Layer 3 of a small transformer language model trained on English Wikipedia (14 layers, counted from 0, width 64).
A neuron's activation on a vector x is SiLU(gate . x) times (in . x), where the dot is the dot product.

Input weights of the MLP neurons that the questions are about. A number n stands for n times 0.0043.
n1 gate: -40 2 27 2 28 19 17 3 -7 11 30 14 42 50 63 33 33 -2 15 -16 -4 15 -16 5 41 -21 -9 -18 48 -29 -1 -69 22 25 5 -20 2 11 10 -3 -15 5 -17 10 -30 -13 23 46 -41 -38 36 -13 -11 23 7 6 61 -38 -18 28 40 -30 32 14
n10 gate: 4 -17 -11 -9 -21 -23 1 4 9 -69 -30 19 -15 0 26 36 9 -1 -20 -4 -8 -15 8 -6 0 -4 58 -42 15 -31 57 -7 -29 -37 9 -15 -22 -58 22 -16 39 -3 45 5 20 -21 -26 46 -11 7 26 23 23 -19 -30 34 5 3 -29 28 54 9 -8 2
n11 gate: 64 -6 35 31 -8 42 1 2 8 -47 48 -27 -9 42 41 -9 -17 -4 -30 -7 29 9 12 -15 -4 1 1 19 -23 19 6 7 16 -31 17 -5 -28 -17 3 -30 -16 1 -7 12 -20 -13 15 -46 -17 22 25 21 45 32 4 22 -17 15 -22 35 -18 -44 3 -36
n12 gate: -22 12 4 12 4 -6 -12 -37 30 -36 68 3 17 7 29 -16 12 2 -22 17 -22 6 14 -13 -7 13 28 -1 24 41 -19 -9 2 -67 0 -32 -37 -30 54 -54 33 -27 -11 28 -20 4 -57 16 39 40 -19 7 -11 18 -18 -1 5 -61 -23 -25 11 -13 -2 49
n24 gate: -8 32 32 -11 24 24 6 -23 -13 40 23 14 -32 -1 -36 61 -23 -36 20 12 72 -48 -17 -34 -29 13 26 -32 4 31 25 17 21 -18 -16 1 -24 -21 27 -6 4 3 7 -30 24 -49 -15 -30 -37 -16 13 15 0 20 -8 49 27 17 3 0 38 -16 -34 -25
n32 gate: -14 -2 2 -26 -2 32 19 -8 -4 20 15 74 -2 0 -50 -18 -11 -24 42 37 -16 47 29 -3 11 38 35 -14 -44 -9 16 4 39 -9 1 -35 49 -25 -31 4 23 36 -43 2 -3 -7 29 7 -12 15 -46 26 16 1 -18 -23 17 -19 36 23 18 -23 27 -33
n33 gate: -40 51 18 35 19 22 44 17 23 -28 52 -7 -27 -9 21 15 64 17 -6 -28 9 -1 -13 -57 -28 -8 42 -28 23 -32 -40 -16 1 41 -11 25 23 18 0 8 -6 -23 14 33 42 22 10 -26 -14 -18 56 -12 -23 -10 -23 -34 15 2 -22 -34 18 -41 23 40
n34 gate: -17 11 15 3 30 -15 36 -11 -5 -43 -3 -42 0 2 10 -6 32 -59 54 6 5 13 16 3 34 -10 16 13 11 25 30 -36 17 -14 28 -9 3 44 14 18 -57 12 32 62 -16 -24 -17 -20 33 -4 -17 28 -11 38 -12 -17 -39 3 0 68 2 -18 6 -12
n51 gate: 33 -28 -40 -20 -36 1 39 -12 21 -11 -46 4 -2 -44 18 -24 25 16 -18 19 30 9 0 -21 26 25 1 21 29 20 6 -14 -31 5 -30 3 23 9 60 -16 -53 -37 3 10 6 -4 -10 19 2 61 -1 7 -12 -26 12 -16 -83 -9 28 26 6 0 -7 13
n54 gate: -58 43 -2 11 37 -9 16 53 39 8 41 4 -19 43 2 -3 -3 25 -9 -24 19 14 -30 -11 30 59 8 -61 4 19 -7 45 -15 -39 46 29 -19 -24 40 21 -4 -62 11 33 53 54 9 -36 16 15 21 23 30 20 -46 -6 -23 -11 -44 23 -24 -11 -25 65
n56 gate: 2 9 24 40 23 29 19 -2 16 2 42 -32 -36 3 13 28 -32 13 -3 -4 -18 -3 12 -17 -39 -44 15 -45 -45 -5 -25 -23 19 30 61 46 -64 19 44 -13 30 -27 16 53 20 28 -20 -12 12 -19 -46 -13 9 24 8 -3 -32 20 -51 -9 -5 -6 38 -30
n75 gate: -31 -49 -41 -7 33 -21 -39 43 23 -10 8 7 -15 0 19 0 49 11 27 -20 61 13 -11 11 19 1 12 -37 -34 40 18 3 24 20 -49 3 13 -26 -15 50 -41 -40 15 20 19 -18 -8 -26 29 -7 22 29 29 -12 58 54 -12 -16 27 38 17 2 -8 -18
n79 gate: -19 8 -43 13 -67 38 -30 30 2 -40 15 20 -29 18 1 26 49 -18 -19 -8 10 -1 11 25 -45 75 -27 -24 -11 -10 -10 66 -14 -7 -52 -19 9 -55 -20 -4 7 28 36 -37 -31 -3 1 2 18 -21 -1 -26 17 3 47 -21 -17 -1 -16 58 12 -1 -50 4
n81 gate: 1 -7 12 11 22 10 -1 -35 16 -33 -43 17 -27 -5 -10 -16 9 -32 -12 -1 4 6 -10 34 88 16 36 11 -4 -31 4 37 -26 -27 -33 65 -39 -1 -16 9 2 4 -25 7 -27 20 -49 16 11 3 31 -6 16 -16 -38 16 3 -10 11 38 -1 3 13 -8
n83 gate: -25 13 -8 3 -4 45 -8 -23 -7 4 2 0 8 -10 20 -60 -22 12 -17 -12 13 31 4 37 4 38 7 -23 30 7 -7 -9 -9 14 -27 -40 17 -2 15 27 25 2 -28 -32 -1 8 -66 13 35 37 -29 38 -25 -21 10 -6 -8 21 -15 6 -49 -14 24 22
n88 gate: -17 -24 -17 -45 32 -9 -41 -16 -16 -1 -24 -6 -30 20 -34 -27 62 6 -36 9 -55 -10 -12 -9 -34 -46 20 -17 57 -22 -64 10 29 17 7 -16 -38 59 -35 -5 63 27 7 -10 -37 23 -21 -16 18 -38 -24 -58 -19 -15 53 -4 -8 10 -18 -44 13 -3 37 -68
n89 gate: -51 -16 -37 4 -27 -3 21 -36 6 -71 35 -29 -14 -14 -19 7 22 -21 -1 23 5 30 -13 18 36 -3 43 -10 6 4 -35 -7 21 16 7 -27 17 20 -30 20 -9 39 -5 24 1 12 -31 -8 -2 -40 -25 61 24 52 10 47 -2 -24 31 -31 -13 -9 52 38
n94 gate: -11 -14 -13 30 33 1 -44 -22 1 -29 -10 -34 44 -14 21 -45 26 48 -9 35 38 34 -34 -27 -58 -1 20 10 -23 -10 -39 -12 -27 9 -31 14 -24 4 43 -57 10 -38 -23 -31 -17 23 41 -40 2 -8 -32 72 -12 16 12 18 43 -36 -1 17 -21 -26 1 -39
n95 gate: 24 23 19 9 28 -1 25 -40 -26 22 -5 -40 -3 -37 -35 12 43 -15 -13 -29 27 -15 13 12 -1 28 47 -41 38 -13 18 24 9 -51 52 -43 -40 2 6 31 35 38 -39 1 -11 1 -38 -13 13 -16 -77 18 -11 10 8 31 10 19 -19 -5 25 -1 -5 9
n102 gate: 12 -4 -15 0 1 -11 4 3 32 -21 -6 -34 34 -13 17 -28 -5 -2 -19 58 -18 54 -51 8 19 66 0 -1 -11 9 -25 41 20 15 -13 7 -3 4 -8 12 -23 11 -18 25 22 -31 -45 -15 11 53 30 21 -18 -59 -18 10 35 -33 47 20 27 52 -31 15
n107 gate: -4 -18 -2 13 -12 12 -17 12 13 -38 37 -10 24 19 10 -8 -8 -16 -36 -7 -1 -34 36 4 -5 -45 5 22 13 -32 1 7 -5 6 -58 -23 -51 -2 -15 31 41 3 22 14 -16 -15 24 27 -33 6 -25 37 -14 39 8 48 15 -55 -49 -30 5 -20 -52 30
n111 gate: -5 -3 7 26 82 -51 -2 -24 1 21 -17 -18 44 -19 -2 -27 2 -6 28 10 29 17 2 24 49 30 1 -1 51 30 16 34 -8 -9 -1 13 53 -13 -14 0 -72 28 5 -17 36 -35 22 -19 -15 55 -11 9 4 -39 -40 43 19 11 40 -8 -33 -12 -8 6
n112 gate: -16 -17 -5 -15 -33 39 3 18 -21 -20 -25 1 -9 1 39 -11 37 27 12 -42 61 -37 15 -34 -7 26 -19 31 -10 39 30 13 -6 -4 -3 50 -9 -8 -2 27 -33 -13 -4 42 13 44 18 30 -5 13 1 -14 -2 -12 -18 31 18 -23 3 38 -13 -13 -60 8
n113 gate: -4 -41 -27 -5 61 6 23 -9 -7 -13 -38 -6 2 6 -15 2 31 -34 -16 8 39 9 -23 23 8 -18 37 43 30 -36 0 45 5 4 -20 -35 -46 18 -6 5 36 27 17 -17 11 -36 -12 -1 10 11 -3 26 -3 57 -5 27 -17 22 6 -41 2 -48 -2 39
n122 gate: -11 10 32 -69 35 -13 15 49 24 28 5 39 13 -52 3 3 5 -14 9 -5 -8 -12 35 -27 -33 -23 27 24 17 26 -2 2 34 12 2 -50 -23 41 -1 23 -43 21 19 -12 -48 3 -8 8 4 -16 -7 79 2 -17 -14 -4 -13 28 49 9 -5 6 -25 10
n1 in: -11 39 4 -17 -13 1 30 14 36 -8 18 12 -11 10 48 3 34 -18 25 -17 -15 39 -51 31 -1 6 -27 -35 23 -17 -22 -60 -48 8 32 -2 18 -1 -3 -17 17 37 28 26 37 25 -23 -20 -17 -6 19 12 -26 15 -42 15 31 -43 -16 50 -29 21 54 -19
n10 in: 0 42 0 0 -31 12 48 -47 -10 -24 -40 25 3 9 2 -5 31 11 29 -1 10 8 -22 9 -21 -19 12 24 22 -13 15 -45 30 -9 37 -49 14 -53 2 31 4 38 16 21 -1 -26 6 -1 17 -9 59 -2 12 3 -19 -11 17 -25 1 46 -41 6 2 28
n11 in: 43 -43 31 71 -19 -20 -4 24 44 28 5 10 -1 3 -5 -43 -17 19 16 7 34 28 -5 30 -11 -49 -6 -15 4 19 -17 18 -17 -49 -8 23 -5 -21 40 -6 0 -21 16 28 -12 -40 -13 -42 20 -8 8 -3 -9 49 4 26 27 27 -3 36 -17 -64 22 -27
n12 in: 34 7 17 38 21 29 -18 -36 -4 19 10 6 67 -24 49 -3 28 -17 6 -23 37 -8 32 -10 -34 -25 -31 37 -17 -19 -12 32 -3 0 -59 0 -30 -60 2 15 -39 29 -19 0 -2 19 -16 21 10 -23 -21 -5 -50 19 38 -11 3 -47 20 -26 2 9 15 33
n24 in: 28 10 19 10 -1 -14 -7 -6 -36 34 71 -20 -40 50 -28 -4 -13 17 -25 17 -35 73 34 -15 -22 -59 16 -21 -39 2 -6 -40 70 18 2 14 35 -47 -13 -2 -12 1 -36 -2 26 10 40 -24 -8 -28 -20 29 2 -6 -30 -40 3 2 -33 -25 -3 -31 -35 21
n32 in: 4 -42 21 23 -6 3 6 -7 12 60 21 -37 35 -20 -23 -3 -36 35 -11 40 25 -13 -25 5 27 7 -3 -12 1 10 27 29 -15 -10 24 25 -27 35 15 -17 10 -14 -18 32 -28 -16 -36 -5 -8 59 -12 35 -35 -36 -26 15 -32 16 -17 -12 -16 1 23 -21
n33 in: -27 0 -11 44 19 -41 7 -35 -39 -3 27 -9 56 -19 2 -30 -31 -1 -45 32 -44 30 -21 -27 -33 65 8 -1 5 -19 -30 18 65 6 25 -13 22 -10 -43 -26 0 13 18 -32 7 -8 -1 0 -13 -52 19 -39 8 -55 18 -8 11 34 4 -56 -8 9 8 19
n34 in: 16 -5 24 14 33 6 21 9 -14 -9 -6 -7 72 -19 1 47 -59 -29 11 -35 -26 -3 -29 -69 29 -2 -18 21 -1 -33 -26 27 8 4 -34 28 6 13 1 1 7 -27 -5 -8 -30 3 4 31 13 11 -26 -33 -25 13 4 17 7 -8 -5 -1 -12 -33 38 -31
n51 in: -5 -35 -34 -33 23 3 13 -18 12 54 17 3 8 19 8 -8 -2 20 5 -2 27 1 33 -11 24 -16 -42 10 2 15 17 42 -12 27 4 -10 -4 -14 -44 33 -50 20 6 -11 -4 -27 -6 30 -29 14 -4 3 12 14 48 -26 -25 0 38 7 3 -37 -23 62
n54 in: 22 22 -26 25 47 3 -1 -7 6 -34 6 -25 -47 -5 -17 29 -27 0 -10 28 -12 30 -18 -12 17 9 40 -6 48 18 17 58 -20 -47 10 47 10 1 9 -4 10 24 -29 38 -17 -10 -27 -61 15 -7 35 -39 23 36 15 -14 -24 -68 18 -22 29 -6 -7 15
n56 in: 0 2 -14 -17 -39 -50 -23 28 -17 41 34 -30 17 22 -38 -31 28 28 1 -8 30 -30 -26 -60 9 -8 -8 -17 33 3 21 48 5 4 -47 -3 23 -19 -5 -6 31 13 14 -3 -20 -15 30 -7 15 2 1 -6 -23 -7 -19 -35 18 -3 4 -15 27 -10 -55 37
n75 in: -11 26 8 -22 -1 -7 -27 16 0 -1 -24 67 -9 12 12 -6 -51 -29 8 43 -7 6 -6 -12 10 -51 19 4 25 -10 -4 -25 5 56 -23 27 12 43 -39 33 16 2 -28 10 -28 -11 44 1 9 -28 13 19 -26 14 -41 -17 25 -61 27 0 -11 -21 2 -38
n79 in: 27 -5 14 -19 -37 -1 -15 -2 2 76 -5 18 26 -14 -1 28 -27 -10 4 -5 13 -39 24 -4 -2 38 -17 -26 -1 26 20 71 -9 -12 -5 20 -37 -2 -53 -27 -7 39 -9 10 -5 3 -17 -4 -31 6 -54 19 6 -16 -2 -54 -29 7 33 -8 -3 16 8 -3
n81 in: 2 -33 -24 21 -21 -1 -20 -41 -21 30 -37 7 -30 37 1 -10 10 -16 14 -32 -3 -17 -9 -24 -17 -7 6 34 23 -10 16 -2 -37 -13 -43 -4 -41 -8 -8 4 -5 50 -21 -28 -75 -28 0 -8 66 -19 11 -5 18 11 15 -2 31 12 44 53 -37 -2 21 -62
n83 in: -12 36 5 46 16 17 5 -33 3 -3 -12 -7 32 17 -12 -8 68 11 -13 -7 -23 6 -25 58 -24 51 -16 13 78 -2 -31 -5 -28 50 22 12 31 0 5 -21 0 4 25 21 -7 23 -21 15 -22 11 39 -10 -22 -4 28 28 5 -21 -36 12 -6 9 -21 52
n88 in: 20 -13 -13 -14 16 -31 -16 55 -10 -2 -3 16 -20 19 2 4 -43 -4 8 -45 35 -6 22 -29 17 56 8 51 -40 40 19 13 -3 3 27 -16 6 -20 -18 -15 -51 43 37 -63 23 -24 45 -1 -50 -12 -37 34 -22 -23 42 -27 -34 -35 -5 13 17 -9 -8 1
n89 in: 32 2 -21 -27 2 16 12 -56 -24 -5 19 -5 39 30 5 60 -21 11 -23 -20 -11 12 35 5 -19 -60 17 -13 -3 54 -34 44 33 -14 20 31 -37 11 -43 29 24 37 37 1 6 -11 26 10 26 -34 6 15 -3 53 -24 4 12 -26 17 -13 -41 -22 -6 -1
n94 in: -23 -50 -26 -50 42 15 -15 13 26 27 8 12 79 -84 40 -6 -9 -18 -17 -8 -9 14 -4 -16 -20 4 7 -9 -20 -23 -23 29 -1 45 -8 6 5 16 -18 -7 32 -26 -33 -51 -40 10 -12 -7 -45 6 -42 82 -42 -42 36 30 6 26 4 -7 2 2 -30 -2
n95 in: -41 -25 5 -11 -24 -9 8 54 16 2 -18 18 -21 13 44 21 -37 -31 11 -34 -70 43 -16 -69 27 0 -11 -8 -36 14 3 12 9 -6 -9 23 18 13 -8 18 -27 8 -37 27 -30 21 14 14 -52 47 11 28 9 11 -9 12 9 -41 -14 12 -31 12 12 -6
n102 in: 3 -12 -43 30 -5 30 -35 0 12 21 -4 0 -42 -26 33 -5 -32 -7 27 -18 1 40 3 2 51 0 7 53 -11 22 21 1 -6 17 17 45 32 -34 -11 -7 -49 -10 -43 28 24 -1 7 -36 10 24 -27 13 14 -36 -24 -13 6 -3 -26 43 -4 48 -39 -32
n107 in: 15 -32 -35 -10 26 22 -24 -20 44 6 23 -33 24 -25 33 -1 -43 -45 7 -13 29 -5 -14 3 25 -7 25 -17 32 35 -32 30 -35 20 -11 9 -4 -34 -17 29 0 30 -17 38 17 -8 28 -22 3 15 -9 39 4 30 -4 21 -20 3 39 -32 -2 32 -25 4
n111 in: 13 0 -38 28 -6 -22 -31 14 -47 -24 -39 -8 -15 -19 -31 -41 -9 10 1 18 26 -33 35 3 -35 -5 22 23 -2 32 -19 8 -13 50 13 -9 -57 -29 11 -10 -8 -46 -20 32 -20 -3 30 -35 -3 95 -47 8 15 22 17 20 -18 -12 -41 6 17 -31 -10 24
n112 in: -2 27 -10 35 10 -29 -15 -31 41 10 45 21 41 -9 -31 15 2 -15 -36 -25 19 -2 -13 21 13 51 -19 -5 32 23 -2 6 4 -47 -47 20 17 2 32 -47 -12 -25 45 -36 -12 -51 -8 22 -24 30 3 21 -33 -49 -30 37 2 -6 23 -20 41 25 4 -8
n113 in: 6 -23 36 19 2 -14 -20 15 1 -34 -6 14 -8 -15 -11 -10 4 -37 -6 -3 37 -7 -24 17 -22 -38 43 19 3 21 24 56 -14 -18 23 34 -24 8 4 -32 26 -29 6 -20 41 14 -24 6 27 22 37 -1 6 84 -55 6 26 21 -24 -25 -61 4 -28 8
n122 in: -3 -1 -26 -45 23 -3 18 7 -5 -26 -6 -14 0 -56 48 -15 15 13 23 20 -10 -2 19 -7 -49 -32 -31 -12 -28 -16 54 45 23 9 10 60 12 40 15 51 -1 -5 1 25 -3 25 -60 -16 21 -10 -44 9 4 -25 47 -12 -45 17 49 -46 -13 -4 58 -19

Each question shows a token from some text and the vector x that enters the MLP there. A number n stands for n times 0.021.

"ial": -36 34 -15 15 8 -24 9 -12 16 -13 11 22 -24 6 -12 -18 0 8 8 -10 27 12 30 -9 30 55 -17 -3 -13 -22 2 -12 -6 -65 -7 38 49 11 -30 42 -51 -30 3 -18 8 -10 -3 39 18 7 -49 29 13 43 9 -41 7 19 7 -34 23 24 -33 -36
Which neuron fires most, and how strongly? n112, at about 0.15

" |": -9 -14 5 -19 -24 -30 32 -11 -7 3 32 -2 -10 -4 27 8 -17 4 -25 7 46 -3 -29 4 8 21 -33 12 29 11 28 -14 -16 -2 52 60 23 -55 -46 26 -16 8 21 -4 -20 -27 42 9 32 25 -52 17 -41 32 2 -4 24 4 11 -51 3 18 -39 -6
The two highest activations, in order: n112, n107

" Minister": 26 -14 21 4 -17 19 45 -15 -7 -22 10 -16 -15 -3 13 6 -23 1 4 15 26 6 -76 35 -4 -23 -20 27 0 -46 6 7 41 -47 -22 38 -8 24 -42 4 -12 22 9 53 -19 -55 29 3 21 13 9 37 44 36 12 -35 -39 19 -20 -19 5 7 -9 -6
Which of these neurons fires most? n11

"inist": 9 16 22 -10 -3 -17 27 -3 -19 -16 56 19 -19 2 -26 -5 -5 9 60 19 -10 -2 -57 29 3 -6 -54 15 -1 -46 2 2 53 -40 -25 -5 13 37 -47 33 -19 4 -13 -4 -29 -21 -19 16 27 23 -1 58 -9 36 -13 -30 -11 14 6 -30 -6 12 4 -27
Which three neurons fire most, strongest first? n122, n32, n34

".\n\n": -4 -52 -24 -13 10 -4 13 -35 15 -38 0 9 -17 -24 -16 12 -6 -6 -25 10 -5 -12 -13 26 -30 0 24 34 18 -33 -57 -21 -54 -22 47 50 -19 -25 -29 7 5 19 -2 -17 -16 -35 15 12 41 -20 -8 45 -23 47 -11 2 -3 -23 12 -31 -23 20 -10 3
Which three neurons fire most, strongest first? n89, n113, n107

" l": 41 16 -18 18 18 -7 10 -17 5 -16 -23 24 -38 -15 15 -28 -7 4 -46 37 8 0 40 -49 19 45 -12 -36 32 6 2 -37 -23 0 34 17 11 7 -34 9 -43 4 39 -11 -40 -24 -13 2 20 20 -1 3 0 58 43 8 -8 3 -46 -64 13 17 -7 -6
Which neuron fires most, and how strongly? n51, at about 0.16

" commun": -8 22 -36 1 18 -13 -18 -5 -8 -34 -7 -5 -35 23 4 -9 -4 -5 -10 -26 6 25 -27 32 20 -8 2 23 21 -57 14 -32 46 -32 -19 27 4 16 -37 9 -66 -8 35 -30 -29 -12 -5 -30 6 79 -26 8 -15 33 10 -34 -17 -5 -25 -46 -17 34 14 -13
The two highest activations, in order: n111, n88

"ice": -19 57 9 2 -3 -36 -22 -8 -7 27 -16 11 -28 -34 38 24 8 26 6 0 -9 -26 8 18 -22 27 9 22 12 -16 -19 -1 11 -51 -22 57 5 -17 -46 49 -20 -18 13 9 7 -39 28 48 31 20 -5 31 -9 33 -16 9 -27 37 6 -31 -3 9 -10 -1
Which neuron fires most, and how strongly? n112, at about 0.13

" of": -17 -28 20 25 -12 22 53 -13 1 -2 -2 34 -8 -7 6 8 6 -19 26 16 -8 -2 -12 -17 -28 28 19 30 26 -17 -21 -37 -7 -30 14 26 39 5 -42 52 21 6 23 16 -1 -6 11 36 51 18 -36 -25 -7 22 -12 -12 -4 -16 26 -25 29 -1 4 -57
Which neuron fires most, and how strongly? n34, at about 0.24

" att": 34 17 -23 -18 13 -16 26 36 -1 -47 0 37 -14 2 16 2 -14 30 -2 16 -30 12 -1 7 -16 42 -5 16 50 -3 12 -11 -6 -9 17 0 -41 6 -42 16 -57 -15 -18 -19 -14 -35 4 -47 33 39 42 0 -28 53 23 -6 -31 13 5 -38 -33 2 11 -6
Which neuron fires most, and how strongly? n54, at about 0.15

"u": 10 15 8 4 -18 -33 -12 -5 0 25 20 11 -49 -52 20 27 -21 33 16 -29 11 -12 14 57 11 23 -16 47 7 -27 19 -33 36 6 -12 38 16 8 -14 13 28 -19 18 -19 -19 -16 38 20 10 77 10 33 -18 23 42 14 -15 -17 4 -2 -23 10 9 -47
Which three neurons fire most, strongest first? n33, n54, n75

"ant": 15 32 -2 -7 6 3 16 5 -7 -11 47 -3 2 -3 -11 13 -8 -2 39 8 29 -2 9 30 9 70 -10 5 12 -35 -29 -37 51 -28 -26 42 -1 2 -29 34 -6 -1 -2 -3 -21 -15 19 66 32 31 -25 29 15 46 24 9 -23 15 17 -42 13 -9 31 -39
Which three neurons fire most, strongest first? n34, n89, n10

" Party": 35 8 -9 -5 -17 -31 17 26 -9 -33 2 -36 -54 -6 -10 29 -20 7 0 8 3 9 -26 19 -3 -4 -26 5 2 -51 3 17 31 -64 -25 39 4 19 -51 7 -25 -10 -11 24 -17 -55 -13 4 16 18 -5 40 -6 53 7 -28 -10 28 1 -6 3 -8 -34 -10
Which of these neurons fires most? n11

"iety": -7 31 -6 15 -8 -23 17 -2 41 30 -5 2 -21 5 10 11 1 8 -25 -26 -18 14 -39 29 -11 39 -9 -2 16 -23 8 7 -13 -66 -8 68 40 -2 -52 51 -8 8 -5 -8 -10 -32 0 54 45 -8 -5 35 12 38 5 5 -16 26 3 -27 5 -2 -4 4
Which of these neurons fires most? n54

" an": -21 -13 26 5 4 -28 -7 -33 -5 8 -34 13 -19 17 31 -29 12 -26 -50 10 22 -5 -11 -28 21 44 1 0 31 -10 -16 -43 -6 -20 13 47 27 16 -1 2 -39 6 13 24 -8 -34 23 -6 23 12 -46 28 1 50 32 -39 -33 -13 -20 -85 11 1 12 -33
Which three neurons fire most, strongest first? n88, n10, n111

" ": 8 -43 7 17 10 -29 3 -10 1 29 -11 34 -44 -16 -40 -16 -3 13 0 -27 13 8 -8 -4 -30 25 -5 -40 13 -21 -4 -22 -17 0 21 37 29 4 -20 -1 -15 -6 1 -6 24 -46 9 7 31 58 -2 10 -68 59 18 21 14 1 -6 -52 44 14 3 -9
Which of these neurons fires most? n111

"w": -5 38 0 17 -27 27 33 -36 -37 26 48 40 -22 -54 -16 28 -5 8 -20 12 -7 7 -8 26 26 -6 6 -27 17 2 12 -33 25 4 -9 11 45 -10 -12 28 13 19 9 -47 -30 -4 32 13 9 21 -8 43 -27 24 50 30 20 -4 12 -33 -2 28 -9 -32
Which neuron fires most, and how strongly? n24, at about 0.3

"ark": -4 43 23 -15 -7 11 1 -17 -3 -5 51 -6 -27 -5 -8 6 -35 17 -45 -25 7 -5 -22 -19 -10 6 -1 -10 -10 -31 -31 -46 8 -50 -13 -6 28 1 -32 55 10 -31 25 -33 -47 -31 -3 47 22 30 15 -1 -19 39 5 -4 -3 11 -24 -52 15 21 39 -14
Which three neurons fire most, strongest first? n102, n111, n33

" December": -9 -35 -21 50 20 -23 35 11 -14 0 19 -4 -28 -14 34 -1 -32 -17 14 -11 -24 18 -44 6 -17 22 -12 -32 -3 -25 47 7 -12 -54 -23 7 15 -18 -34 12 23 13 -4 2 -20 -38 19 2 35 5 -54 23 -31 47 -7 -13 1 13 -23 -31 -34 9 -5 10
Which three neurons fire most, strongest first? n95, n113, n107

" C": 6 -15 -18 37 9 -8 16 -12 -14 -8 -1 10 -24 13 37 2 -20 2 13 11 -20 -35 -23 14 29 35 -17 -30 6 -6 15 -61 7 5 0 0 -19 -2 -54 26 7 -26 -29 -7 35 -30 28 38 39 7 7 -1 -29 30 59 26 1 -29 21 -24 16 25 -6 0
Which of these neurons fires most? n75

"1": -27 -25 15 43 -40 -12 -14 -7 -11 -11 37 50 -19 -8 -22 13 -6 -6 5 24 16 -9 0 11 -18 44 13 -28 25 -1 -2 -12 9 -16 -2 -12 17 20 -36 54 0 -11 11 -27 -16 -25 10 61 44 12 -33 18 -43 43 1 1 -22 18 -22 -31 13 -2 27 -8
The two highest activations, in order: n102, n32

" dist": 23 5 -36 -17 -8 4 38 -4 -10 -52 1 42 -14 -2 13 -40 -30 2 -24 -3 -15 -2 -33 -22 -13 17 19 6 33 -17 19 -27 -13 -40 31 22 -6 53 -33 10 -40 -1 -9 -30 -4 -33 -9 -59 34 26 29 38 -5 23 46 -23 5 9 -26 -65 -29 -10 0 10
The two highest activations, in order: n113, n33

" L": -4 -1 18 18 12 16 11 -42 34 11 -30 18 -39 0 39 -16 -43 23 -30 31 5 4 -16 -19 24 51 -26 -45 7 -7 -8 -53 15 19 7 27 13 0 -33 19 -7 33 26 -3 -4 -22 20 42 20 33 1 -4 -8 39 43 15 3 5 -27 -47 9 39 -17 -5
Which three neurons fire most, strongest first? n83, n122, n113

"T": -32 31 20 20 16 25 16 10 -7 -4 10 31 -24 -7 20 -6 -19 9 -42 12 -7 3 -27 1 11 22 -42 -17 -23 -12 16 -45 -17 -4 22 12 -44 1 -38 34 -1 28 -37 12 -3 -41 10 75 31 16 2 -10 -36 55 30 15 8 13 18 0 34 -21 11 -15
Which of these neurons fires most? n1

" Sh": 9 -4 -36 10 -12 31 28 -12 6 -1 23 40 -39 -25 -20 -8 -60 15 -60 0 2 1 -35 -15 25 -1 -13 -19 12 -6 21 -56 -2 -2 15 28 16 7 3 21 31 -53 -10 -6 -9 -19 21 47 18 33 -6 -2 -4 54 68 -5 -10 -14 -11 -20 -1 20 -23 -19
Which neuron fires most, and how strongly? n79, at about 0.071

" sp": 29 5 -13 6 3 17 19 -1 -9 -38 4 45 -36 -10 -8 7 -39 -9 -37 25 -28 26 -36 11 -22 11 -6 -42 58 14 41 -35 -24 -21 19 13 -20 -2 -46 9 -70 -2 -19 -15 -35 14 13 -4 25 30 16 15 -17 31 43 -21 15 30 21 -53 -10 -2 -13 -9
The two highest activations, in order: n56, n94

"le": -16 30 20 19 45 -38 14 -15 36 10 11 9 -34 -5 8 -10 0 32 22 -13 -17 -8 -10 13 -31 56 9 -1 30 -20 -22 -9 -4 -1 0 26 33 -15 -37 51 32 -12 16 -30 -28 -12 32 81 32 34 -4 22 1 45 -4 4 3 3 -11 -46 3 8 28 0
Which three neurons fire most, strongest first? n83, n33, n102

"L": -33 23 35 -4 10 -1 -7 -23 32 11 -11 5 -52 9 40 -25 -12 27 -21 2 -5 11 -29 8 18 30 -56 -28 12 19 -5 -46 -15 3 0 11 7 -9 -44 41 -22 16 9 -19 -30 -30 18 64 10 24 -23 0 -25 38 29 30 4 27 -28 -18 16 28 16 6
Which three neurons fire most, strongest first? n1, n83, n113

" W": -5 -6 0 2 -12 23 48 -46 -8 6 7 43 -26 -7 14 32 -42 16 -41 19 -20 -8 -21 3 19 -2 -13 -53 9 26 1 -31 36 -3 -14 26 13 -9 -46 45 7 31 2 4 9 -2 23 28 16 34 4 10 -43 29 50 30 11 -4 -10 -24 -12 30 -30 -14
Which neuron fires most, and how strongly? n89, at about 0.29

"2": -38 -22 -9 35 -17 -20 -9 -17 -45 10 21 37 -27 -30 12 38 11 10 14 14 4 17 -3 5 -10 51 -11 10 14 3 53 6 -3 16 -10 16 44 9 -44 38 16 -37 13 -19 8 -30 43 34 22 19 -23 35 -43 49 21 -13 -2 29 -20 0 -2 12 32 7
The two highest activations, in order: n75, n11

" air": -2 28 -48 -17 -7 -3 28 -12 -8 4 -6 21 -40 49 10 -7 -23 25 6 6 -10 27 -41 -6 14 45 -10 8 23 -33 -14 11 16 -70 -13 44 -22 14 -40 44 -27 -15 -34 -19 -31 -6 -18 -8 30 6 -10 12 -20 42 -9 20 5 8 17 -53 10 17 24 22
Which three neurons fire most, strongest first? n54, n81, n89

" M": 7 -13 22 25 -16 1 18 -10 -1 -45 12 27 -35 -8 18 3 -42 -9 -26 36 22 7 -11 -6 -2 31 -21 -30 13 -4 -5 -75 31 -13 3 8 -41 24 -12 47 -6 -2 -1 24 5 -8 48 46 37 38 -4 -8 -9 31 62 -4 -10 5 -1 -15 5 20 -27 -11
Which of these neurons fires most? n94

" on": -5 -21 3 -12 25 -10 61 -15 2 16 -3 19 -20 -6 -24 -9 -15 0 -7 1 21 16 -54 29 -47 49 -11 -32 38 -21 24 -8 -28 -9 5 21 40 -35 -63 38 -23 20 -4 35 4 7 8 31 12 30 -41 34 17 38 -11 2 -3 -10 -18 -36 31 -4 -2 -17
Which three neurons fire most, strongest first? n32, n54, n83

" at": 0 -33 35 -3 5 28 55 -5 -27 -19 -9 4 -1 -23 32 -6 -25 -15 -10 19 5 7 -40 -14 -35 27 -22 -18 10 31 -6 -19 -12 -27 11 -33 14 -36 -58 39 -26 14 4 8 -32 -23 -10 8 49 38 -19 -17 -15 32 -15 1 -11 6 -18 -50 34 12 12 -36
Which of these neurons fires most? n34

" Soc": 9 -12 7 26 -23 -43 -2 -17 -11 7 9 0 -34 18 13 -17 19 -25 -16 -2 -16 -13 -44 40 14 2 -7 -1 -11 -37 18 -5 54 -18 15 19 20 13 -65 -7 -31 31 -6 36 21 -27 -28 25 29 33 3 57 3 19 25 -26 -26 -22 -11 -33 -17 3 -41 -28
Which three neurons fire most, strongest first? n102, n94, n113